Layer 2 of a small transformer language model trained on English Wikipedia (14 layers, counted from 0, width 128).
A neuron's activation on a vector x is GELU(gate . x) times (in . x), where the dot is the dot product.

Input weights of the MLP neurons that the questions are about. A number n stands for n times 0.00066.
n37 gate: 25 26 45 57 -7 273 -110 -51 94 -124 -74 -19 66 0 175 7 136 32 -202 112 40 59 -290 -120 28 -30 -35 -10 47 156 244 -92 34 -97 -205 -55 247 -225 7 119 -154 161 -85 22 52 -114 123 -17 -152 -266 -83 -136 -108 -126 -48 -80 334 91 -11 -150 179 -75 128 42 83 208 -40 -284 10 -120 81 222 4 62 18 -96 -34 -46 -7 35 -4 78 -228 99 -64 217 165 -68 -115 -128 79 81 39 -116 -152 139 -70 84 89 -166 -7 42 -44 -159 -28 -144 -62 116 4 -186 43 -4 -153 61 -82 55 28 67 -99 -35 -117 -121 0 148 -94 179 32 125
n57 gate: -13 -17 58 26 195 -70 -189 -43 208 -13 -173 -40 170 0 129 -159 22 -28 149 61 -65 50 131 43 -53 -69 -51 50 49 289 -126 198 -104 -6 113 93 -44 6 -152 -65 -41 29 -12 -3 112 140 49 -179 -59 62 62 -142 -87 -13 -53 -197 35 -10 232 106 171 -148 259 22 256 -106 -198 116 -83 -78 17 -33 167 -45 -16 28 40 44 230 -145 83 92 10 -92 -30 45 84 -87 81 76 -145 -86 -171 6 17 -3 -32 86 -90 -118 13 -9 26 -46 126 54 -10 -25 291 54 -63 -26 33 39 -7 -58 -64 78 -87 141 159 -50 -35 -49 69 -17 -10 -170
n63 gate: 50 -110 64 -137 73 -70 -203 -159 -168 -26 230 163 67 68 -19 228 -182 -22 70 124 -185 13 39 -7 144 -4 -94 7 -79 -145 126 109 123 -256 -44 249 244 149 15 35 160 -149 11 -249 22 -180 -175 -107 -184 -16 138 -19 42 112 20 -214 41 70 117 61 65 -116 72 -26 -77 155 -32 -158 -171 -7 43 -19 -129 70 4 -132 -44 56 -19 45 -4 -91 -85 83 122 15 -80 -89 -27 129 193 41 11 -163 -67 -152 -139 105 38 336 223 -26 -43 -286 71 4 -120 233 105 -94 35 -112 36 118 139 -48 -83 -7 0 -159 96 132 145 58 4 365 135 78
n72 gate: -108 77 -314 170 108 -260 55 237 78 -125 -75 -145 -94 202 -103 -94 -35 202 -114 46 285 -153 -56 -137 34 0 47 164 -472 112 -46 0 97 -211 -12 -23 -303 -45 -24 -148 -259 -275 -34 147 57 -145 -247 46 111 169 44 -91 60 -19 -37 192 -111 -73 -258 16 107 68 171 -197 0 92 224 139 -94 69 -94 0 79 -133 220 -46 45 -210 76 -4 0 -229 -152 -75 -108 83 -159 111 -123 -256 -99 101 -107 -30 33 -24 0 -109 -118 -40 131 -93 -81 -11 -12 23 -24 12 124 86 59 20 -44 -119 54 14 -27 155 57 -192 107 -42 -66 -44 -189 -92 66 -43
n80 gate: -167 233 45 -115 -39 -91 148 -26 34 -137 -176 44 179 -123 12 -187 0 26 383 -109 105 30 -125 173 -7 135 -145 -59 253 19 -244 72 -222 -73 -124 -41 141 121 -31 74 -241 228 37 -116 4 -37 7 49 89 234 4 85 -139 56 -4 -209 91 -153 91 173 69 22 -28 -37 82 -38 -29 110 -209 -218 -103 -31 -102 108 -73 119 -155 -151 147 -128 -148 131 246 -253 -98 96 132 7 -124 -16 -181 -38 -62 -57 -184 161 76 -28 -92 281 -132 195 138 44 56 -34 98 -197 -72 15 -129 -4 -25 35 225 -45 -110 43 114 26 11 -156 -143 194 109 97 -68 -114
n99 gate: 47 0 242 4 80 -152 0 -117 135 -47 4 -121 86 69 171 -38 81 57 50 8 33 160 -188 -219 -39 -124 -29 -24 -79 159 -138 -125 21 29 -4 -45 -72 17 141 92 -74 -179 195 51 -56 192 56 -49 -49 -46 157 58 62 103 -15 158 39 -7 -47 18 -4 52 -272 4 100 -375 106 150 -176 167 -7 -96 88 71 11 35 -114 21 11 36 104 -93 -185 38 3 -18 51 49 -197 -111 135 -150 33 -30 196 87 107 -89 -69 -26 -18 -81 0 10 -287 -211 477 -129 68 -7 13 -228 41 -152 91 43 11 -17 63 -67 -60 105 -78 -99 305 0 75 -263
n110 gate: 174 -21 17 119 141 137 -259 184 -185 212 0 121 38 140 -54 160 24 -85 -105 -133 -329 -73 -113 47 -68 72 -49 4 126 -104 269 24 -43 -62 276 -107 -39 -86 -91 212 -24 -124 -154 -33 4 -12 -265 -176 -84 -232 25 144 -194 -93 127 -40 22 93 -16 4 95 -31 -39 56 -38 -45 -109 157 -196 -47 47 21 -161 258 204 -111 -91 89 -8 129 -256 -189 57 -204 62 -152 -12 -30 37 -72 63 -44 -144 123 -60 -66 -305 -206 -221 96 112 193 -198 55 52 -122 34 16 -69 211 -84 88 242 140 155 186 150 -88 304 -64 -310 214 104 -8 -46 55 -61 41
n150 gate: 17 89 41 -61 31 -220 -79 107 -72 -107 4 -64 -90 265 183 -45 85 -124 -5 127 -4 -110 164 -54 -71 129 275 -42 -29 186 115 -60 -128 26 -38 96 -196 -224 126 -474 212 -83 83 -310 130 189 8 114 290 116 -105 -39 -57 -38 -174 -101 -285 -133 -167 -4 131 21 96 -271 22 249 -172 -83 -12 -4 -18 18 -161 -80 30 -63 12 179 -109 -85 -39 76 -176 170 41 -195 -236 -8 -253 98 92 -175 74 122 158 -169 -206 -213 117 57 -42 -178 -9 -103 76 223 58 -73 -248 158 -40 13 101 226 18 87 -124 195 75 148 168 46 -55 -333 -286 -109 188 54
n178 gate: -171 20 172 8 250 -8 -194 37 53 123 -31 -85 -12 93 167 96 106 -236 58 0 -55 77 87 130 -19 122 -134 -26 -25 45 249 -276 48 144 57 -37 -32 226 -27 8 140 117 63 93 -22 -22 -163 -83 4 132 -97 -39 -54 -4 75 -195 -204 32 42 159 248 103 -147 -283 4 -136 51 53 -155 -48 -28 28 -53 -34 -131 -82 -19 -144 -105 -303 -88 -174 -153 22 -80 69 86 80 191 63 -44 179 113 166 157 290 -96 -210 -81 39 197 -129 293 52 -129 206 -36 -134 72 15 -61 -177 105 190 -113 -161 -206 206 19 68 -26 22 185 -59 98 73 -183 3
n179 gate: 276 137 154 207 252 -85 49 -241 65 123 -70 57 26 237 8 -107 -268 208 -111 -257 21 -14 -186 143 -105 -219 -29 164 159 61 -8 218 -91 -142 287 -4 301 4 12 59 -207 29 191 159 237 -20 128 -77 -238 93 17 279 -84 0 -64 -97 -192 149 -144 -50 108 163 83 4 -30 -73 -165 0 -83 -20 90 -51 66 117 21 -188 24 49 -100 41 181 -76 186 -12 -164 0 -46 -184 109 230 171 143 -58 155 -199 4 -16 -13 128 -147 20 -69 -115 -95 -41 41 -51 49 -233 57 182 -8 -229 42 13 -30 -135 159 28 32 229 92 -118 101 101 -220 229 119
n37 in: 55 -24 176 -62 -90 54 -33 40 125 19 134 -174 -36 232 8 63 23 129 85 20 243 98 20 178 -247 0 4 -276 -123 207 280 218 33 -124 -121 30 179 -33 -19 -55 -151 214 -130 -39 150 119 -41 -15 56 74 -31 -147 0 174 -151 79 -104 408 103 43 167 -4 57 57 43 239 263 -41 18 -104 -48 -8 82 201 -31 -149 178 -15 -167 4 -54 -75 -99 7 47 62 -16 84 62 -123 37 -358 -35 -54 -137 139 -27 75 112 -24 -49 45 -103 63 -57 -103 249 214 263 -27 -122 -342 -105 -47 134 -60 73 51 115 -23 -60 -142 -64 78 -4 153 92 73
n57 in: -3 -36 9 23 172 -128 -182 -77 144 69 -60 -18 149 23 -84 -159 76 -136 220 -9 -102 6 91 19 92 21 -40 -22 73 126 -14 17 -109 20 135 14 54 11 -142 -117 -45 75 -119 96 -20 64 66 -152 -75 34 -67 -165 -17 -34 33 -98 118 56 125 136 -3 -171 140 -93 247 -44 -65 37 -33 -64 21 -12 186 84 0 -17 22 -48 281 -144 20 -34 -105 -58 117 -118 9 -81 26 80 -180 -94 -87 27 -93 -101 40 3 29 29 87 130 248 5 104 -57 -32 -14 176 -28 -129 -21 5 14 81 -55 97 -70 -108 79 106 -167 14 -6 41 44 0 -122
n63 in: -161 13 -45 -135 119 -55 54 76 120 -63 -146 -168 174 -135 -224 -217 256 195 -141 -66 56 -135 -64 121 -61 31 -38 -8 111 -164 -198 -38 -344 17 345 4 -75 113 55 60 190 127 53 306 82 94 -32 234 -53 162 42 -148 -38 -293 238 70 36 259 -117 -25 38 -185 290 -25 -4 -135 32 94 189 -53 -13 -30 -89 27 -17 -252 137 -137 -64 21 -121 201 -94 -12 91 -177 225 -122 -174 -61 -242 -83 55 122 -123 227 229 -155 105 4 37 115 -73 217 -99 170 -133 -33 -58 -179 169 9 -98 -93 -31 96 8 107 -158 -37 -208 -77 12 -183 81 -4 25 253
n72 in: 83 -115 -149 77 270 -26 -124 -37 -295 -115 -39 -137 50 112 -63 189 95 -153 225 188 -216 129 -64 -33 28 279 -48 94 -112 -213 -33 -91 87 127 66 -5 61 186 53 182 171 -83 -56 112 197 117 -19 -19 240 -290 279 -102 -220 -166 25 -321 68 149 355 175 156 -227 -267 66 -54 -305 188 206 176 98 105 -20 -144 247 -381 206 -167 -29 15 281 115 183 5 134 133 -68 -5 105 -63 70 144 -81 292 -131 -137 -412 -201 -223 -48 202 -161 209 134 88 104 -134 -74 53 -19 -124 -5 -64 -5 58 0 -286 -115 -104 -79 -94 42 164 214 118 -207 305 -19 -157
n80 in: -112 114 93 -36 43 -130 -7 214 70 55 -84 96 10 -270 -36 -136 112 -86 283 -82 -26 119 -83 103 -9 175 -174 -25 82 60 -242 -10 -114 7 -149 -166 171 9 98 69 -179 141 94 -82 -63 -35 -106 -19 -57 254 121 134 -39 -26 50 -184 -7 -113 -39 13 26 6 -138 -60 46 4 114 -14 -177 -229 57 113 -48 -39 -84 -160 -3 83 -10 -115 -58 96 90 -149 0 49 265 32 7 137 -103 61 -10 88 20 250 35 -27 88 83 -48 182 93 50 57 48 27 -64 -26 -6 -39 93 116 91 123 -71 51 146 13 86 6 -205 -89 105 76 123 -48 -79
n99 in: 44 142 203 -25 85 -139 -30 -128 83 -93 87 -56 0 78 160 18 71 95 -18 7 89 17 -300 -99 -58 -46 -12 -60 -86 128 -98 -40 113 104 116 -54 -122 9 141 48 67 -82 201 -35 24 94 21 -88 -3 57 54 -44 -16 64 87 30 169 -26 12 47 -79 165 -222 -64 13 -276 115 53 -99 3 -90 19 60 -17 -16 51 -33 -65 19 40 22 -37 -94 84 62 169 76 -14 -236 -67 180 -111 129 -73 232 -66 -6 45 -44 -10 -67 74 80 -95 -129 -108 358 -124 -28 -40 105 -236 -15 -138 108 125 56 15 -36 -9 -146 79 119 -47 226 79 43 -25
n110 in: -103 247 -297 -76 -7 -161 237 -131 225 -58 -69 -42 -109 175 47 48 21 4 320 69 4 -326 204 24 60 61 90 63 -124 -43 -117 0 10 -40 -57 105 -34 -42 15 -280 -11 -26 -108 70 -130 -91 38 4 162 163 59 -113 -124 93 -142 78 -133 -7 65 200 -40 10 -12 -46 89 108 179 97 209 -105 -154 104 27 205 -159 -95 91 -86 95 -96 25 13 -31 198 -79 -51 -92 3 -113 -30 -21 -111 -26 -3 -68 -123 32 -115 65 52 -39 -92 223 -59 203 212 193 -172 -72 -179 186 100 -92 -29 91 -3 -4 201 168 127 113 -105 60 -125 192 -144 -65 -160
n150 in: 61 -133 120 40 -102 -96 -138 -19 -44 -84 52 -51 71 -186 159 -58 52 -20 89 -51 -53 103 -91 136 55 -45 0 -133 187 119 28 -40 -315 -8 47 -70 -174 -171 32 -123 139 -208 39 -237 196 106 -8 -28 -59 61 -208 12 29 -238 -8 -358 31 -158 -72 -223 -73 279 171 -190 -29 31 -23 65 136 133 59 -29 13 -61 -44 192 140 -36 -86 183 -197 -89 -104 185 203 28 -371 -106 -90 -146 163 267 98 79 80 -89 -156 240 24 25 -44 250 -232 -81 -48 -16 165 272 24 -20 87 -16 57 -28 -157 -88 -80 -193 -214 -91 -106 157 -40 102 -164 -80 224 -36
n178 in: 153 -76 71 -48 15 -156 -51 28 -51 59 -7 132 4 -19 -156 -21 -98 36 -351 47 -128 188 15 60 82 -62 286 -14 -134 47 -282 103 -46 -197 101 71 78 -234 -96 124 -149 -279 -36 -26 -118 164 -25 0 -68 83 11 233 74 -22 -186 130 0 -239 33 85 0 21 -4 191 124 237 -206 157 18 189 -23 235 -160 140 154 -29 -11 51 4 356 103 37 63 -85 185 -26 -142 67 4 141 -245 -146 41 -145 -158 -111 51 8 92 4 -188 29 -125 120 -40 -33 64 37 51 51 141 -11 -235 -89 139 20 51 21 53 61 143 -14 91 -15 -11 47 175 76
n179 in: 82 224 190 128 291 -34 29 -104 -80 112 -112 196 -8 179 20 -130 -210 149 -144 -204 -4 -159 -294 -19 -113 -162 46 211 120 30 80 228 -41 -106 152 19 323 34 47 59 -114 -51 209 -27 90 -263 105 -49 -26 287 35 66 -16 -15 56 -106 -46 108 -19 -133 192 141 4 38 -111 -21 -177 -25 -30 4 -68 -4 58 38 -58 -102 45 96 0 61 147 -86 66 11 -66 86 -82 -267 -8 248 209 192 -51 105 -248 43 35 -40 82 12 -27 -11 -24 -334 -42 50 48 8 -188 131 254 75 -186 117 45 42 96 33 -71 8 113 0 122 75 95 -227 211 87

Each question shows a token from some text and the vector x that enters the MLP there. A number n stands for n times 0.013.

"0": 11 63 11 72 -49 -100 67 -7 -107 -128 -76 -57 80 9 -107 52 55 -8 58 -127 -4 114 78 -96 7 -87 20 74 83 -58 9 -75 184 112 -26 89 23 121 27 151 -64 -99 77 -27 -13 21 33 -105 49 -13 45 -17 21 62 23 24 164 46 -88 -12 -7 -66 -78 -35 67 -19 121 -34 45 109 -39 24 -1 -70 44 -186 10 -72 51 124 -120 8 -10 -107 48 9 -3 -78 -49 184 185 66 -1 -102 -2 127 50 -73 28 -42 80 123 183 -55 124 139 -4 -44 -76 3 38 50 35 -60 91 54 -64 -17 -131 -12 93 -21 108 -73 31 74 95 34
The three highest activations, in order: n99, n63, n150

"1": 30 147 29 42 -33 -26 -42 69 -2 -51 0 -54 -29 -38 -47 83 21 -60 45 -88 25 31 39 -64 76 -18 -46 -25 -40 -110 -18 -4 86 116 2 60 37 124 -82 73 -100 -49 19 -18 76 26 44 -122 -23 -67 4 40 88 -49 53 155 81 28 -35 -20 53 -19 -180 -94 39 -139 137 91 53 134 34 22 4 -103 41 -168 9 -55 100 -20 -33 162 -24 -23 179 148 6 6 -68 166 129 -73 126 -99 -6 107 -17 -27 1 96 96 157 0 -99 49 106 41 45 13 57 -11 103 -93 -160 -36 86 -58 2 -28 -12 128 -173 24 19 -25 -39 76 109
Which of these neurons fires most? n99

" Ski": 121 -28 -100 -78 29 -156 -101 59 22 -64 20 29 35 -47 -21 40 22 -37 -66 209 -100 -114 -101 -5 -52 -41 -32 55 9 -18 -55 -138 108 46 12 -26 106 -93 -109 114 75 -304 -47 -21 5 81 -158 40 -87 36 -38 107 -81 -29 99 -122 -66 -13 -75 42 17 -53 73 1 -57 92 -71 61 -36 47 -7 -96 -55 -108 -98 -59 66 -104 25 -3 -61 154 -141 52 20 -11 103 111 -13 36 281 -34 51 57 -157 12 -1 -91 -33 104 -12 56 17 -122 147 -108 3 89 40 81 106 62 13 -79 94 30 -86 37 -66 -20 125 -5 112 37 -78 -48 -15 -9
The two highest activations, in order: n72, n150

"hail": -15 -44 -49 -38 62 -90 -188 62 -18 -33 -47 -214 87 5 45 0 25 -25 -14 5 12 -94 -123 3 45 142 -88 -31 -29 1 -14 -91 -68 63 6 3 -92 46 -129 -118 157 17 158 37 1 -124 -162 68 -33 -102 -75 51 -16 -108 20 -134 -130 202 51 -112 74 -3 -1 -194 -57 -180 -33 20 10 -95 140 -68 -71 -1 -92 -100 -2 -67 134 29 -115 -119 -39 16 28 121 -8 44 45 131 16 31 10 -21 105 0 -59 -60 -170 38 8 -115 64 -126 62 81 82 98 -54 27 -5 28 -33 130 -93 -60 -71 62 -18 -104 -71 10 157 -31 -60 3 98 6
Which of these neurons fires most? n150

"\n": 5 105 -29 -9 -49 -132 -38 51 -41 -3 -101 213 80 -33 -103 -8 -21 7 -206 117 -64 78 -27 -69 -5 86 -52 -27 -296 -122 -1 -44 37 -67 76 30 115 24 -89 -55 154 43 99 32 -24 -24 25 0 24 108 -34 59 14 14 -58 -97 -232 -71 -55 4 19 49 -171 -11 56 7 -22 60 -71 -54 157 126 -53 113 83 89 8 -32 -38 -22 -93 74 -279 26 188 -34 -1 -61 19 2 38 27 15 90 125 93 -63 -102 26 62 0 116 113 -14 35 8 -88 -62 -12 -34 20 59 -11 -110 42 76 -78 2 -12 -92 116 -135 72 -127 -82 65 8 88
Which of these neurons fires most? n178

"==": 13 69 -30 43 -16 7 -28 -32 -105 -16 -116 65 50 29 -37 -14 48 104 6 105 -182 -152 -39 14 -41 78 -138 82 -291 -61 -48 1 10 -40 69 39 87 120 -56 -162 29 -15 22 3 10 -87 88 28 1 -112 56 104 -62 -3 83 87 -126 -72 -80 -106 -41 -110 -134 -53 -75 -37 -14 -143 62 -64 98 118 -165 -18 -5 7 21 19 27 -65 -24 57 -180 22 129 -252 85 -65 -5 3 39 149 16 230 3 20 -106 -154 35 12 -63 43 100 13 209 10 14 -63 -61 -49 60 51 75 -122 0 60 1 -54 74 -110 3 103 137 11 -66 -36 58 81
The most active neuron and its activation: n110, at about 2.6

" Division": 39 -96 -107 66 221 40 -23 31 -62 9 -38 27 114 33 -73 30 -19 -3 87 25 -160 48 -87 -86 -105 91 12 -10 -26 -22 -99 -144 -25 22 -35 112 101 -15 -5 263 -75 -108 105 -58 297 0 -12 -28 -73 55 32 122 35 3 10 -35 -18 135 94 -94 41 -46 -8 36 -33 -105 56 38 36 18 -109 -72 -78 72 -74 36 55 93 -40 -80 21 56 47 53 19 50 119 56 -20 50 113 12 -1 19 -10 64 -48 48 -73 15 -45 -20 67 -139 27 -8 -131 162 -143 72 -100 43 18 25 -59 132 -43 -100 -68 -167 48 69 190 -40 90 71 26 -24
Which of these neurons fires most? n179

" ": 84 127 -144 -52 -183 -277 -195 38 23 -27 -51 -56 44 -78 -124 5 -70 62 24 -174 0 141 6 -35 -71 73 42 165 -186 -257 40 -32 23 54 49 53 48 11 -37 -97 -25 -26 46 9 -50 -23 190 -72 15 28 -6 30 265 -26 -152 43 73 -38 -40 -129 132 13 -110 64 -7 155 52 -12 63 66 25 -22 -37 -51 -30 -68 -39 -38 -5 -42 -42 169 -53 -106 91 1 64 -2 -40 7 161 -55 43 -62 30 7 21 35 1 26 11 -12 118 -38 74 23 31 -30 -55 -141 32 3 21 -53 50 49 46 -62 -68 -34 -42 -27 53 -80 -50 -8 50 13
The three highest activations, in order: n72, n63, n37

" of": 21 2 107 -56 -16 -145 -55 -13 -5 -53 52 94 15 -19 -71 -38 92 64 -79 -188 -17 16 -88 -12 71 164 -350 -48 -259 -79 -26 39 61 -129 52 23 -102 -39 76 -97 -22 -71 42 -28 94 -78 41 -75 -1 -54 97 -23 -38 -95 -174 -48 28 -64 31 -24 20 -47 92 -92 37 -36 102 -178 0 86 5 8 4 8 -26 -50 -31 49 -7 56 110 21 -111 37 85 -3 -43 -27 30 96 16 -79 218 -39 0 82 114 1 -76 -41 63 1 -32 9 21 24 191 233 5 29 -6 19 48 82 73 29 17 -111 20 -132 57 -56 -69 -23 106 -127 -94 122
Which of these neurons fires most? n99

"il": -103 -6 20 -59 160 -84 -34 8 4 -6 78 -17 -2 -108 85 -28 23 51 -136 8 10 -63 6 31 86 59 -72 121 -21 -107 -56 -58 43 61 99 -16 15 -20 -91 -123 63 80 88 10 60 -30 -162 -33 64 -1 -35 -48 139 -175 -89 42 -13 62 -175 -66 25 76 -8 -245 -99 7 -43 52 28 -148 96 -38 -90 -181 -30 -91 36 -5 138 -81 54 138 -14 -20 124 220 11 13 57 48 -51 -118 11 -113 -52 -32 14 -65 32 167 -12 -48 -41 41 -52 -28 131 149 -63 3 -5 -55 54 9 -50 5 -103 71 42 -250 67 -50 14 -42 -92 -148 38 36
Which of these neurons fires most? n150

"c": -81 98 -34 89 37 -75 -19 111 -87 -50 -52 -50 -82 -11 87 51 52 75 54 89 -75 140 -115 -193 137 24 -41 111 -26 66 -156 59 98 39 87 36 -73 32 91 26 -118 24 17 -100 38 -85 -132 36 156 12 -91 -99 61 -60 119 -56 -45 53 -62 -58 142 0 38 -86 -127 1 26 -110 -44 34 -66 57 -61 -111 -46 -97 21 -27 -35 -74 46 -83 -49 53 17 -151 13 10 -46 43 -77 -103 -47 17 65 17 -13 27 -86 96 15 -35 31 85 6 119 -28 65 88 -180 47 -9 45 25 109 25 -135 -115 50 -256 -54 31 -69 -94 -176 -49 -29 82
The two highest activations, in order: n72, n63

" Ireland": -35 -121 -10 17 0 101 -54 -30 -94 -45 -1 51 114 -197 -125 120 -16 114 251 218 18 50 -88 -73 -73 59 -82 -18 -1 -10 -48 -141 -9 -101 9 55 101 37 25 114 -32 10 -39 6 -6 26 -100 -115 -159 -45 63 -57 -30 17 -29 -172 -7 -21 -54 -37 186 -105 -136 -54 -60 -242 -17 -142 86 -45 -14 42 12 70 -84 -55 -33 45 47 -34 0 103 -22 58 65 -83 61 63 3 -40 112 -31 118 33 -18 52 164 -63 -84 -118 -19 197 -9 3 97 102 -56 163 97 -4 -30 33 -96 69 6 -11 22 -56 37 63 15 -51 -47 89 72 113 46 43
Which of these neurons fires most? n80

" Mark": 34 46 -110 -36 -7 -167 -175 24 110 16 -16 -137 68 -164 -82 30 -48 -77 62 18 -51 10 118 -15 -16 111 2 44 -88 102 -2 -103 60 -11 23 7 -55 50 -69 67 274 -28 57 -37 24 4 -65 -50 -67 10 147 -59 61 -173 -24 -91 -19 120 -29 -74 15 1 167 -249 -68 27 -102 -63 -41 -152 -31 9 -24 -61 -161 -28 1 112 122 2 -52 48 -59 10 102 67 73 -89 6 137 40 46 -96 14 -14 16 86 55 67 43 -22 38 180 -73 50 -67 15 133 35 71 57 17 76 159 38 72 -110 -82 -59 -1 17 -25 -6 91 -33 17 99 -6
The most active neuron and its activation: n57, at about 4.3

" soccer": -114 -88 -36 -69 91 1 -45 -46 -169 -7 44 13 97 37 -194 -44 -23 -32 17 199 -60 127 -27 25 -43 127 -212 -41 97 -56 -25 -88 -6 65 -32 120 53 -15 -51 172 95 -31 -173 -21 19 -20 -62 -117 -61 7 -106 5 -29 116 -1 -162 48 -34 54 22 -38 -122 -183 8 -121 -127 -17 -176 72 17 -2 -63 -19 -13 -121 -25 2 -142 19 16 -134 -10 -5 81 -115 -160 5 32 7 -58 145 -25 115 -104 -57 -17 -22 17 41 152 -94 40 -11 -81 41 85 -67 0 -4 78 19 17 112 81 160 31 -103 -34 45 61 -5 -79 170 -8 -50 93 14 12
Which of these neurons fires most? n80

" was": -108 12 134 75 -73 16 -123 0 89 -92 -213 -51 107 57 65 -5 54 -20 -10 -208 -144 11 -16 41 -34 -12 -30 -2 -4 -210 78 -110 -47 -54 -23 -16 136 -74 -51 -118 -53 72 -88 74 39 -65 -6 36 -104 -38 -84 -59 23 -27 -1 74 194 -96 32 27 27 78 -178 11 -9 112 20 -147 18 -50 121 245 18 75 -38 -13 37 46 -10 -50 10 -4 -192 205 57 -56 19 -54 16 -14 57 105 -56 -13 -76 29 -2 9 -67 92 -34 122 -9 43 66 4 71 134 -104 -13 32 235 -57 57 61 51 40 -10 8 -238 50 -63 -23 -64 116 33 -1 -1
The most active neuron and its activation: n110, at about 0.63

" semi": -54 82 35 -155 84 -3 45 66 -38 -75 -40 9 202 25 -68 1 27 29 -97 82 -10 134 -96 -6 -42 129 10 55 -152 -230 -108 -55 34 88 -122 71 214 51 27 -79 45 -20 -63 -16 -19 -2 71 -38 16 46 46 6 111 128 -51 -25 52 -47 -10 1 135 63 90 89 -225 -69 9 108 -13 -18 96 18 -47 32 -40 47 145 -115 80 -23 -6 -44 -184 12 -2 -49 63 70 -80 50 -28 -106 98 -54 55 -2 34 -26 -16 -97 -73 86 -28 -29 41 -21 -22 72 -27 47 3 94 94 -146 28 -70 -16 -110 -75 -207 -56 83 -128 -172 -104 71 -31 18
The three highest activations, in order: n72, n63, n99

" provincial": -39 -102 18 -7 42 24 15 46 -67 -75 9 -14 122 8 61 -48 -64 -19 36 130 -104 125 -94 20 -30 131 -166 6 166 -216 -107 -181 -134 -63 29 -3 70 23 98 157 7 -153 -33 -73 -4 -24 -88 -47 3 47 21 -88 37 47 -131 -81 -28 -44 81 15 71 16 -125 31 -134 -139 47 -63 -19 -79 -23 70 -107 -22 2 -45 76 1 103 -152 -10 7 -45 30 26 -37 -66 66 57 19 2 79 202 69 16 24 165 -27 -53 -50 -1 -13 6 1 128 210 48 154 -127 53 3 -90 -20 -30 136 35 -131 -160 -108 -26 -29 -29 127 40 -75 130 54 33
The most active neuron and its activation: n80, at about 2

" Du": -57 -8 -34 18 99 -103 -94 -64 88 -44 83 -69 -10 5 31 -10 -50 18 -242 187 -102 -94 -76 -104 147 -98 77 34 -212 -34 -36 -117 -46 72 41 17 -39 44 -109 -144 11 -89 -10 -56 -43 -59 20 -7 -128 204 68 -38 -5 -98 22 86 -28 -38 -29 -93 76 -131 117 2 10 84 -57 178 143 100 28 -71 -93 63 -42 40 92 -43 40 -20 -32 107 -124 61 207 43 4 99 -48 160 39 91 -37 -74 -61 7 109 138 38 -155 -22 80 25 -83 -20 25 -21 130 -24 115 -79 16 -85 -44 56 -10 -70 10 20 -102 -27 38 45 -60 -196 -23 -51 62
Which of these neurons fires most? n150

" |": 42 -65 100 12 -163 -294 18 60 24 -25 -43 54 30 -103 -169 6 148 -3 41 -124 -23 16 25 19 -46 36 38 85 -132 -79 118 57 71 -53 -4 84 73 -14 -36 -43 43 -9 36 33 82 10 -108 -82 -140 42 -54 60 4 -21 -63 95 -38 -103 95 1 65 0 17 -124 -87 116 26 -232 50 8 14 144 -21 49 53 164 26 -75 42 -9 -46 76 -157 -28 180 53 -57 -37 -118 110 100 94 52 19 -21 166 -5 -74 -20 75 63 -32 121 108 68 44 81 61 46 -3 -6 -50 -18 -82 -5 12 -24 -77 -96 -59 18 -19 151 -107 99 42 5 -12
Which of these neurons fires most? n178

" Andrew": 57 -30 -77 8 14 -158 -184 19 45 -14 -80 -51 97 -212 -3 -37 -50 -59 54 32 -63 5 92 -74 -63 143 -27 94 -54 -44 -118 -44 -17 37 34 -11 -22 70 17 19 184 -59 85 20 83 19 -62 -123 -53 -152 139 -202 -86 -32 -56 -87 -88 90 -9 33 40 -36 86 -219 75 -9 -94 -18 81 -142 -85 -83 12 -115 -102 -16 8 -9 70 72 -86 103 -124 -45 105 -14 78 -109 48 107 38 -30 -6 33 16 5 82 94 59 2 4 68 159 32 -2 65 67 59 -29 -15 -25 -66 39 192 58 13 -76 78 -132 9 166 -22 79 121 10 51 -44 -22
Which of these neurons fires most? n57

" then": 1 -8 31 -9 54 -6 -9 46 141 22 -188 80 20 -1 -139 -21 39 21 -116 -76 -43 120 -47 -20 53 -36 103 79 23 -116 -290 -169 -56 9 -188 -94 91 41 -24 -52 -37 -13 6 -13 -43 45 -153 -87 21 -22 113 -27 -60 -25 -29 -136 -83 34 -105 9 119 51 -111 -63 40 118 51 -289 22 166 74 -23 8 80 -70 -27 44 -34 8 -56 -110 59 -2 105 98 -11 80 10 -43 12 7 -34 -1 -57 23 99 -46 46 -73 -99 5 53 -14 -122 -101 -16 -57 101 -111 -65 -67 35 -36 10 -29 123 -79 -60 -45 -88 22 -131 80 -69 52 11 -232 -1
The most active neuron and its activation: n80, at about 0.43

" to": -44 -33 50 3 2 -18 -39 75 -5 -70 13 197 36 67 -60 42 -56 115 -123 -134 18 -173 -97 119 -66 160 -106 -38 -135 -314 -54 11 0 -9 14 48 -15 -4 -41 -65 51 -77 55 131 -64 14 -15 -76 -93 -81 10 -50 -12 -109 -34 -116 -56 -113 -29 -78 74 55 50 -108 -4 41 47 -204 8 54 -19 -3 -42 60 -87 -124 -14 21 97 -11 18 -11 -153 160 -27 -102 10 50 -92 -6 -41 -129 -12 -57 -13 239 21 268 107 -33 3 -32 42 -21 42 26 112 61 71 18 6 74 -12 8 61 -11 -61 -52 -77 -23 43 -25 1 -39 63 28 -59 14
The most active neuron and its activation: n63, at about 2.6

" Malcolm": -15 -36 -119 -61 111 -25 -172 -54 59 -175 -116 -60 67 -130 -48 -79 -166 -22 150 127 -94 -21 57 -46 -71 93 -71 39 79 79 -92 -72 67 -3 14 -49 138 -37 -43 114 93 -23 -42 -58 89 -134 -119 -132 -164 -114 221 -52 14 -24 9 -69 17 147 93 180 24 40 50 -117 -20 -21 -21 -171 38 -65 -3 -116 89 -93 -32 -7 55 70 158 17 11 98 -51 63 134 -61 79 -40 -62 146 -88 -24 2 -42 42 13 -28 71 8 27 -77 17 134 -99 21 121 50 103 87 35 -24 -2 24 63 -92 -5 15 -44 -63 74 23 -45 100 51 -88 -64 -2 31
Which of these neurons fires most? n57

" Quebec": -113 -136 -20 -48 96 3 -53 -38 74 -12 -50 46 101 -213 -39 -30 31 -67 192 257 -92 103 -83 -55 9 32 -45 5 81 49 33 -11 -24 -55 3 7 92 44 -114 -26 -46 -163 102 -161 -33 8 -147 -75 -4 -40 159 -84 17 -2 31 -201 -16 -9 43 -51 63 -135 5 18 -3 -191 -37 -128 9 -123 -60 109 10 15 -190 -86 -4 -13 66 -1 -63 96 -27 23 3 -63 69 62 -84 -19 -3 -56 154 105 56 71 132 -31 -29 46 -90 20 -71 -53 -34 98 -17 36 -2 101 -89 1 19 27 86 -85 -62 -159 -29 17 -21 -122 -6 -57 -46 76 193 67
The three highest activations, in order: n80, n57, n63